Layer 8 of a small transformer language model trained on English Wikipedia (14 layers, counted from 0, width 96).
A neuron's activation on a vector x is SiLU(gate . x) times (in . x), where the dot is the dot product.

Input weights of the MLP neurons that the questions are about. A number n stands for n times 0.0046.
n101 gate: -19 -35 3 17 49 49 -10 -27 -20 18 48 27 -84 -23 22 -1 32 46 38 62 13 31 -53 -38 27 -5 26 0 -45 -54 27 -9 -45 -37 19 8 36 26 -10 -51 29 12 -7 30 -40 -7 9 -17 37 20 -51 -15 6 16 -43 -51 -10 -3 -9 49 8 35 31 -2 19 1 -29 -3 22 59 -17 26 -14 61 3 19 -12 -10 4 15 62 5 10 8 7 6 -35 2 -34 -20 15 4 -3 8 -16 -51
n117 gate: 42 23 30 -6 20 37 10 39 28 -19 -53 -25 -54 1 -26 2 24 10 -33 -18 -10 2 31 15 -12 -56 52 0 -20 5 55 -24 -7 14 -8 20 6 -78 5 13 53 54 -1 -37 -5 7 -5 6 27 -18 32 30 -6 -13 -20 -41 -36 1 29 -11 -10 -20 31 -28 18 21 2 28 -41 -54 -53 33 -11 2 15 11 8 14 -24 3 9 21 37 -15 24 8 -23 -6 -2 31 5 19 -34 44 -34 -13
n118 gate: -19 -37 0 3 -32 20 -14 -19 15 -28 15 49 30 -35 20 -15 -31 13 35 -22 5 14 27 -13 -21 10 19 -21 0 -6 4 23 22 -42 29 -38 -18 35 -22 -31 -25 2 31 -33 6 22 53 -41 -5 1 -7 74 -29 59 -31 55 -16 35 -32 48 -59 -27 -12 35 12 17 -40 14 37 3 -57 -7 -19 -10 9 -18 -14 34 -33 -3 -19 21 6 -8 1 -5 -60 5 47 30 9 -16 -27 46 19 0
n135 gate: 49 -64 36 11 44 -83 50 -1 37 32 -1 84 -35 -30 -21 16 8 19 23 -13 -16 3 -10 -16 14 30 7 -37 -19 13 4 31 8 -28 0 58 45 8 25 -38 -16 51 35 0 -19 -49 1 20 -44 1 -73 -37 -22 16 27 43 10 9 22 -26 -51 11 -31 -2 48 -46 -93 3 -39 14 25 -27 -1 7 -22 -1 -11 -10 -21 -9 9 -3 8 -14 10 -10 -37 29 -33 22 26 0 20 1 -6 27
n200 gate: -25 -3 19 -5 21 35 26 71 -42 -19 25 -24 38 51 -8 6 -17 -4 8 18 47 28 43 -11 -42 -15 -40 -10 24 -13 7 8 32 31 -44 -14 3 -13 -16 -28 -7 9 33 26 -22 -21 -19 39 50 -22 32 -17 -14 18 -6 75 0 12 0 -21 -36 -23 11 -14 0 -8 -45 3 1 -25 0 3 35 -33 23 -7 29 -15 27 0 -5 -3 -5 7 49 -7 -6 -14 0 -8 -3 -15 5 -38 -37 -44
n239 gate: 23 -18 7 23 28 13 -29 -15 26 -35 22 32 -10 -45 14 -42 -5 11 18 -37 -4 -30 12 6 -19 19 9 -43 37 14 -54 6 -7 51 13 15 -16 -41 -26 26 12 9 44 -10 -25 0 19 25 -4 -40 9 19 6 -42 -25 -68 3 -19 21 2 23 -31 34 -3 -32 -3 -30 -21 37 -27 -14 -7 -41 -29 26 45 -27 -27 -1 -16 25 4 4 8 77 1 32 16 42 -21 -29 -54 52 24 1 17
n240 gate: 16 -67 54 -2 19 -4 -31 23 -4 -15 6 53 2 16 -24 -38 -44 -10 36 18 -30 18 -5 16 30 -25 -5 1 17 76 6 -3 -13 -27 -33 58 31 -3 -29 13 10 -12 -11 6 1 -43 -2 -33 14 -20 29 24 -3 35 23 -6 41 24 -12 -56 28 8 -25 -73 -10 -16 15 17 -31 13 -24 31 19 -15 -25 4 -11 22 -4 -12 -4 -72 -78 69 -25 56 -8 -27 38 43 28 29 -17 -12 11 55
n253 gate: -24 1 1 -38 -60 0 -35 -11 5 50 30 16 -14 -10 -8 79 8 33 -17 12 -25 -45 -35 28 10 37 -2 -9 -22 -26 -9 3 -40 -23 45 -31 7 -40 32 12 35 26 -26 -16 39 -9 42 -23 17 -1 -38 30 3 -33 -11 10 20 -4 -14 3 -13 -1 84 -43 15 64 -9 -38 -37 -15 8 -5 -27 38 -73 25 -51 16 -53 7 7 20 -44 -12 44 7 -4 -1 -4 -12 -11 -29 8 25 -9 3
n101 in: 0 -48 63 -9 10 78 -13 0 -7 5 -9 -21 3 -12 1 28 -33 35 9 -30 -15 27 -5 -14 36 5 23 -13 -7 11 -34 12 56 -31 7 -18 23 -12 25 25 -9 20 14 -4 -21 15 -27 53 -48 13 8 16 -26 -13 -13 -23 6 -41 -21 1 -12 55 -54 12 -33 28 34 -16 -33 43 -16 -45 49 43 -22 -22 -57 12 -11 -20 49 11 -5 7 -38 13 8 -12 10 -9 -6 13 3 3 47 -35
n117 in: 5 -42 -28 16 -38 -69 -12 -17 6 -7 -25 -1 30 -1 -20 -1 25 -62 -16 -20 -5 -16 53 35 16 -21 6 18 10 -38 10 14 2 3 47 19 34 -13 50 31 22 21 -6 28 -72 2 -30 0 -5 29 -20 -20 37 -34 22 -37 -1 -14 -26 -39 -3 -28 14 -3 26 -38 23 -27 -5 -21 -6 32 -9 35 -3 -47 -42 25 13 -2 30 32 -10 26 18 -11 -50 32 10 42 -13 27 4 26 51 4
n118 in: 2 8 -25 2 37 30 44 10 -2 30 -10 2 -26 -6 25 18 73 24 48 18 -39 -40 21 -37 -18 -38 7 28 -46 35 -5 13 -15 39 5 10 27 36 -24 -10 7 30 27 -21 -23 14 -8 -47 33 10 5 23 45 18 -1 4 -21 23 11 7 -31 -23 -22 -36 32 34 -67 -42 -24 -37 65 -28 -32 30 -38 -24 -14 42 -17 16 -14 20 26 35 -13 -7 13 -57 19 25 -1 -6 -32 -36 -7 -5
n135 in: -52 -27 -48 -25 4 21 16 -27 94 -5 -29 40 -13 2 27 -25 -35 19 -54 20 3 -34 -38 -5 -20 -10 10 48 22 12 35 -29 -11 32 0 -21 -8 -27 -39 -2 24 11 11 1 -47 -45 17 -6 -35 -17 -18 -3 -64 16 60 3 -5 45 28 14 32 -55 51 -46 -3 -21 -8 14 25 -7 34 1 11 -10 -33 63 -13 -1 -3 -1 -25 13 1 32 1 35 11 -44 -13 3 45 -84 44 46 -17 3
n200 in: 7 -4 -29 2 -12 3 -31 8 43 -9 -24 -3 62 27 9 -7 3 -35 11 41 77 -12 17 22 -30 10 -8 -38 -13 16 32 -6 -25 -47 -24 34 7 14 -20 -12 -14 38 57 -49 -24 33 -48 -3 -18 -34 46 17 -20 -27 4 37 29 14 23 -14 -23 32 -41 -8 28 45 -10 -53 -47 -32 41 8 -28 18 -14 26 -3 62 45 36 -33 32 14 20 -13 -9 -4 -8 -23 -12 8 -41 -19 -16 8 -54
n239 in: -25 9 39 17 -20 44 8 -38 19 -1 -4 -39 52 33 -17 -14 -32 26 -55 -23 21 14 7 6 2 36 -4 -1 -3 -40 27 12 59 -10 -23 5 -10 -48 8 -16 -41 -22 25 32 0 -5 -12 -42 -5 10 10 28 -23 -4 -25 -2 -13 8 -40 9 41 6 -28 33 34 0 -1 33 15 52 39 39 41 17 -4 8 -26 -6 -5 9 35 -26 25 3 17 2 0 3 -41 -45 -31 -18 9 -30 25 -8
n240 in: 27 -9 3 2 24 -47 2 42 12 -18 31 19 14 12 -11 -60 -19 56 32 5 7 -7 -51 11 7 5 9 -34 -19 17 6 -40 -16 -12 10 27 -6 3 19 -6 1 -3 -44 62 15 -25 -37 29 35 -42 39 -12 -24 -27 -15 -83 -41 9 31 2 14 25 0 13 -10 -9 16 56 12 21 -39 31 -8 13 -16 30 -46 8 36 -47 32 -9 -3 -10 19 -18 43 -3 3 -54 52 -42 -22 58 -32 -10
n253 in: -1 -40 -2 -44 20 -15 -23 -6 59 -32 -22 -21 -39 -52 -8 14 -4 -11 -3 -19 -24 34 -23 -21 28 -13 39 22 6 -17 -5 -34 24 38 7 -2 -1 -2 33 -33 -18 -23 -3 -16 42 -5 -1 7 63 5 18 -37 38 14 12 -6 29 1 -31 12 -89 32 -13 -8 -14 -27 7 20 30 13 3 37 37 34 -14 -15 20 38 -40 26 -7 -71 57 7 -27 -24 8 -38 -26 46 30 -5 -29 -8 26 18

Each question shows a token from some text and the vector x that enters the MLP there. A number n stands for n times 0.041.

"ast": 9 -7 -3 17 10 -31 15 -30 -10 -18 29 10 38 -30 2 -5 33 24 -11 6 4 -8 9 6 -14 35 -3 -8 12 8 31 -5 17 -1 16 -11 4 -14 24 -39 10 -29 -55 -19 6 29 17 -7 -6 -2 -1 -9 32 33 6 -31 -6 10 25 -7 12 17 0 -34 -6 9 -27 23 -30 23 -41 0 -31 16 26 9 -31 -32 0 -27 15 -9 -21 -18 3 -8 32 -6 22 25 -25 36 -10 18 -21 -28
Which three neurons fire most, strongest first? n200, n240, n117

"C": -55 -20 -1 12 -1 -2 51 -13 -34 -12 -19 -23 22 12 47 -2 25 6 22 -11 9 8 11 -12 0 -2 3 3 -4 -11 -21 -30 -3 -15 -26 -34 13 18 23 -19 8 -15 20 14 -2 -14 -9 -25 -8 -14 27 33 -28 25 0 20 10 20 -24 1 1 1 -25 12 8 14 -5 18 28 -3 28 1 -12 16 4 23 -16 -5 -10 -44 10 -7 3 -34 -9 -11 26 8 19 11 -60 -30 17 -15 50 0
Which neuron lights up most? n118

" S": -48 4 2 -7 7 -27 -8 8 -6 21 -8 -15 15 -4 19 3 10 29 -20 9 12 14 -5 -7 -13 -1 14 20 -10 -6 -18 4 -7 -60 -41 8 17 -30 -14 8 34 19 -8 -19 33 -10 -15 -13 9 -22 -10 -55 26 3 1 6 14 14 27 2 -4 -27 15 5 -23 -5 7 0 11 -36 22 -6 -28 13 26 42 17 -14 36 -18 8 2 13 2 24 -12 -16 -29 43 9 -31 -10 -17 -4 16 36
Which three neurons fire most, strongest first? n101, n200, n240

"k": -22 6 -5 1 -11 -15 15 -28 11 -34 -24 -23 10 11 49 12 8 21 -15 19 7 -14 13 -17 -24 -6 16 -16 -18 34 0 0 28 -12 -35 -18 15 -19 38 -27 11 11 24 35 -5 18 32 -13 -3 1 4 -14 17 56 6 -36 19 -18 -23 20 -20 10 -4 29 -20 -11 -27 -1 5 8 -5 -10 18 -22 5 2 14 -14 25 -24 -42 2 21 9 14 -49 4 -15 27 11 2 28 -42 2 -21 -10
Which neuron fires most, and how strongly? n118, at about 1.1

"ward": -15 -24 -35 7 -22 -18 40 -35 -47 -8 -16 -14 -26 -34 49 26 9 -12 9 -10 -2 -30 14 5 -5 15 21 14 17 -4 4 -9 28 -23 36 -15 -23 -18 22 -17 7 5 22 -2 9 -12 -2 24 -24 -2 10 -5 56 16 16 -7 6 25 -18 -8 19 10 -16 3 6 -32 -2 21 0 3 -45 -14 -9 4 -4 8 -18 -10 -12 -7 -13 1 1 -11 7 34 27 11 42 28 -16 4 22 -11 -8 -13
The two highest activations, in order: n200, n240

"le": -1 -6 -32 35 -41 -29 21 -7 23 -12 7 -41 -14 20 9 25 -15 -4 -41 21 15 -18 12 -8 -35 24 1 8 -30 28 15 -12 34 11 6 -7 -6 -35 -35 -21 4 -4 -1 15 -10 12 24 16 -8 -42 22 -17 45 6 8 -30 -7 17 25 -25 -15 -27 -3 -14 -14 5 3 19 -12 8 -1 -18 9 13 5 -16 5 1 12 22 9 -19 21 15 -5 0 21 -5 42 -32 31 3 25 7 4 -19
Which neuron lights up most? n200

"it": -11 -1 1 11 1 -17 3 -10 -8 40 3 7 27 -9 36 31 14 -19 -28 9 33 -9 1 -15 15 -23 17 -9 -8 -20 11 -14 27 8 -46 -9 35 -21 28 -23 -22 -4 4 -1 18 17 37 -2 -6 3 -12 18 -24 33 0 -25 -17 22 1 -19 -14 -6 -10 19 23 -10 31 -32 5 -37 -5 4 -14 23 -9 1 -5 -18 -22 5 11 -25 -6 -10 10 15 -2 -38 43 4 -35 5 13 -24 59 -14
Which three neurons fire most, strongest first? n240, n118, n253

"c": -31 -16 -10 -6 25 -38 -6 -26 28 8 25 -38 -8 12 24 13 24 22 -4 10 -10 9 -2 -25 -47 -7 15 0 -1 17 37 -3 28 -3 36 8 2 -14 -24 7 8 -15 -24 2 -24 -4 12 -23 19 -29 12 10 -15 4 -23 -56 -3 4 -11 -39 -16 9 15 -11 -20 17 -12 33 -17 -4 46 39 3 -5 26 -1 5 -20 0 9 6 -19 36 5 1 -41 18 -8 42 -1 -1 24 -20 -1 14 -2
Which neuron lights up most? n239

"y": 10 -41 -24 28 -32 -4 3 7 -60 -42 -23 -11 19 9 36 24 4 23 -29 11 -6 -35 16 7 -6 16 -13 12 -18 32 -4 -22 13 -3 -7 -27 -42 2 -5 -10 18 -5 24 5 -3 3 -10 -30 31 -22 14 -39 21 23 8 -21 2 -8 27 13 17 4 -3 41 -16 -2 6 5 -6 -16 7 -27 -7 -35 35 7 16 12 24 11 4 -12 17 22 2 -7 27 -4 35 6 -36 -4 -5 -5 -14 -2
Which neuron fires most, and how strongly? n101, at about 0.31

"iet": -8 -26 14 -11 6 -24 67 -9 0 23 8 -3 -9 0 42 22 15 10 9 20 15 10 25 -22 -8 24 40 -6 4 6 31 -14 8 17 2 -8 -28 -28 -8 -69 6 -3 -3 8 5 20 26 1 -14 -2 5 -16 17 15 -5 -52 7 -29 8 -20 -12 -23 -29 18 -25 -16 44 15 3 13 -10 -15 -25 -2 7 29 8 -29 -1 -13 -6 -23 -5 12 -21 1 37 -10 15 12 13 -12 -6 -11 -18 -9
Which neuron lights up most? n200

" as": -1 -57 -11 -4 -30 -32 4 -16 23 19 -19 -30 6 -11 5 27 -3 10 -58 6 -6 -20 -1 5 -17 3 31 28 -5 -2 3 12 -6 -16 43 -12 -32 -7 17 -6 14 21 6 5 26 33 5 20 32 -5 25 -27 21 -12 -24 -10 31 11 7 -19 -41 -3 -26 16 16 8 -22 10 12 3 12 11 4 14 -6 48 -11 -7 -33 15 6 -16 -29 -9 -2 0 31 16 19 -15 -29 29 -3 4 -11 -6
Which neuron lights up most? n253

" his": 21 -39 -15 4 -8 -20 2 -23 -19 13 -4 15 13 5 36 18 2 -7 -17 31 16 -15 5 -9 -31 3 -8 30 13 0 -50 23 8 -4 39 10 -40 -17 14 -13 27 20 16 -3 14 -6 -31 46 14 -10 3 -23 29 17 5 -41 6 1 20 -16 -24 -11 -21 11 5 -9 0 -13 -17 -22 -3 0 2 27 7 27 -21 -4 -58 -31 -9 -5 10 -24 13 3 25 -9 24 14 2 20 6 0 -38 47
Which neuron lights up most? n253

" Con": -40 5 14 -16 -20 -26 27 -16 -4 22 -34 -9 18 -7 15 34 11 15 -7 -5 17 6 9 -9 2 -16 4 25 28 5 25 6 17 -43 -5 -28 -20 -15 -3 -6 27 -44 14 -23 30 12 29 1 7 4 3 -44 -12 -22 18 -13 3 9 -6 -25 7 -39 23 -20 32 -23 18 -2 12 -10 21 -15 -15 -24 34 3 -6 31 -9 -23 20 15 13 -6 9 -5 7 -58 27 13 -22 35 -6 -4 16 -21
Which three neurons fire most, strongest first? n240, n117, n101

"ff": -46 2 -46 2 -9 -34 1 14 5 7 5 -12 -24 -7 0 22 -1 13 -4 7 -16 -2 18 0 -29 18 21 21 -28 23 45 -24 16 -14 -32 -12 -17 -49 41 -35 -7 14 -6 -13 13 18 31 -33 -40 -12 11 -4 34 14 4 -48 -18 11 -2 -12 4 -8 9 -5 -26 -3 -14 11 5 -5 -4 0 -1 -2 15 49 5 25 19 -1 17 -21 21 -10 35 -12 32 12 14 39 -18 -9 9 2 -4 15
The two highest activations, in order: n253, n101

" loc": -16 4 -6 2 -24 -6 37 -20 -22 11 -2 -33 -7 -15 16 -20 23 3 -4 5 14 -2 2 23 -27 18 -13 17 42 15 12 -25 14 -8 25 -3 -33 -48 -2 -30 17 1 10 -1 9 33 3 6 -2 -1 -1 -25 31 -8 8 -12 4 -12 21 -18 4 -16 -22 5 7 13 -7 -8 -16 -31 -11 2 -22 9 47 -1 -14 -19 10 1 -15 -16 -28 -16 -36 33 37 3 60 23 10 20 0 -18 7 -4
Which neuron lights up most? n253

"on": 25 -6 -19 -34 4 -26 -7 -17 6 25 -35 -7 0 24 6 20 13 26 -28 21 -6 -6 23 -3 -10 -1 -8 21 37 -37 -19 -2 17 -4 51 -13 -13 -16 -3 -13 5 12 -2 -18 19 6 -10 24 26 -27 12 -33 23 30 1 -9 19 33 -13 -61 -6 -25 -19 8 -6 2 -13 13 12 33 21 -18 24 36 5 13 -25 22 2 -2 -2 6 -18 0 -17 -30 -8 -26 28 12 -13 24 8 -30 -6 -48
Which neuron lights up most? n253

"ic": -31 -20 -5 -5 25 -10 6 -9 -27 7 -11 -4 -1 24 8 10 34 -17 -44 -2 10 -14 7 9 -11 27 -8 34 24 9 1 -11 35 14 28 -30 -20 -17 -1 -14 10 0 -4 -16 -24 -25 19 16 0 -20 45 -27 26 17 -11 -29 11 -19 35 -13 9 4 -29 15 -24 24 31 -1 -38 -16 -2 -12 -7 -35 21 27 -31 -14 14 -19 6 -10 21 29 -6 -15 14 11 38 0 -11 21 -27 -25 8 -18
Which neuron fires most, and how strongly? n253, at about 0.17

"ock": -18 14 0 -3 -13 -25 6 -11 -10 -3 -22 -12 17 -26 24 7 6 10 -29 26 15 14 22 -19 -50 41 11 -3 10 -13 -18 -15 35 -29 14 -45 -9 -40 29 -18 32 -2 18 -3 -4 8 35 -6 -10 11 -5 -28 47 1 56 -20 -1 4 12 -19 15 -18 17 -32 9 1 -3 18 11 22 -22 -3 -15 5 -5 13 -6 18 -5 -33 1 -12 4 -1 -13 -23 5 -26 24 28 -14 5 0 0 11 -17
Which three neurons fire most, strongest first? n253, n240, n200

" cl": -39 -45 -17 9 -9 -32 -10 -5 15 2 -25 -7 10 3 -3 -20 -3 11 11 -12 22 14 7 10 -23 21 -15 41 8 7 -27 -19 31 -13 -18 1 -9 -25 27 -12 32 33 15 10 13 17 -18 -4 -28 11 22 -19 1 -31 18 -13 12 -10 -8 -7 28 1 -27 -10 -11 -3 -24 0 -21 -36 -15 -13 -40 -1 15 39 9 -3 11 -15 21 -11 9 -10 -10 1 25 -4 49 5 8 33 7 -18 45 3
The two highest activations, in order: n118, n253

"et": 3 -43 -7 10 -12 -5 -17 35 -2 9 -15 -36 -19 -15 -2 37 6 -10 -29 19 20 -4 14 11 -23 13 -8 18 8 17 36 9 28 11 -34 -12 0 -5 10 -43 -22 -10 -13 0 21 18 1 -40 5 -25 -3 -4 27 30 10 -64 -25 11 10 -25 22 -30 -15 6 -5 21 20 -3 0 13 31 -13 -27 -26 -1 0 53 -2 -11 -4 38 11 13 16 -15 -11 7 -17 20 -7 -25 33 0 11 12 9
The two highest activations, in order: n101, n135

" h": -53 -27 -2 1 -7 -40 9 -23 21 3 -22 6 6 2 22 2 34 15 -17 14 10 20 -30 5 -12 15 7 24 -3 2 -11 -13 19 -7 2 5 -48 -17 6 2 51 21 -20 27 17 17 -22 20 -20 -5 -25 -23 6 -5 -1 -4 11 37 3 16 18 -50 -8 -11 -21 -15 -9 5 6 -1 1 4 -11 -4 -23 15 -9 -23 6 -33 -15 19 9 -39 -7 -23 32 -21 31 27 33 30 -9 15 19 17
Which neuron lights up most? n135

" o": -19 -23 -16 20 -36 -20 29 -28 -1 21 -13 -31 18 -34 32 -34 -8 11 -17 18 1 -10 -5 -8 4 18 -10 -1 3 -27 8 5 7 -26 22 -8 -58 -25 -6 21 52 19 3 26 -5 20 11 7 10 -1 12 -3 37 -29 26 -44 7 7 19 7 17 -32 -17 -3 26 5 -18 10 -2 -18 -13 7 -1 -10 44 14 -14 -16 -9 -37 -3 5 21 -6 -7 -14 12 -31 20 5 6 28 8 24 15 4
Which neuron fires most, and how strongly? n117, at about 1.1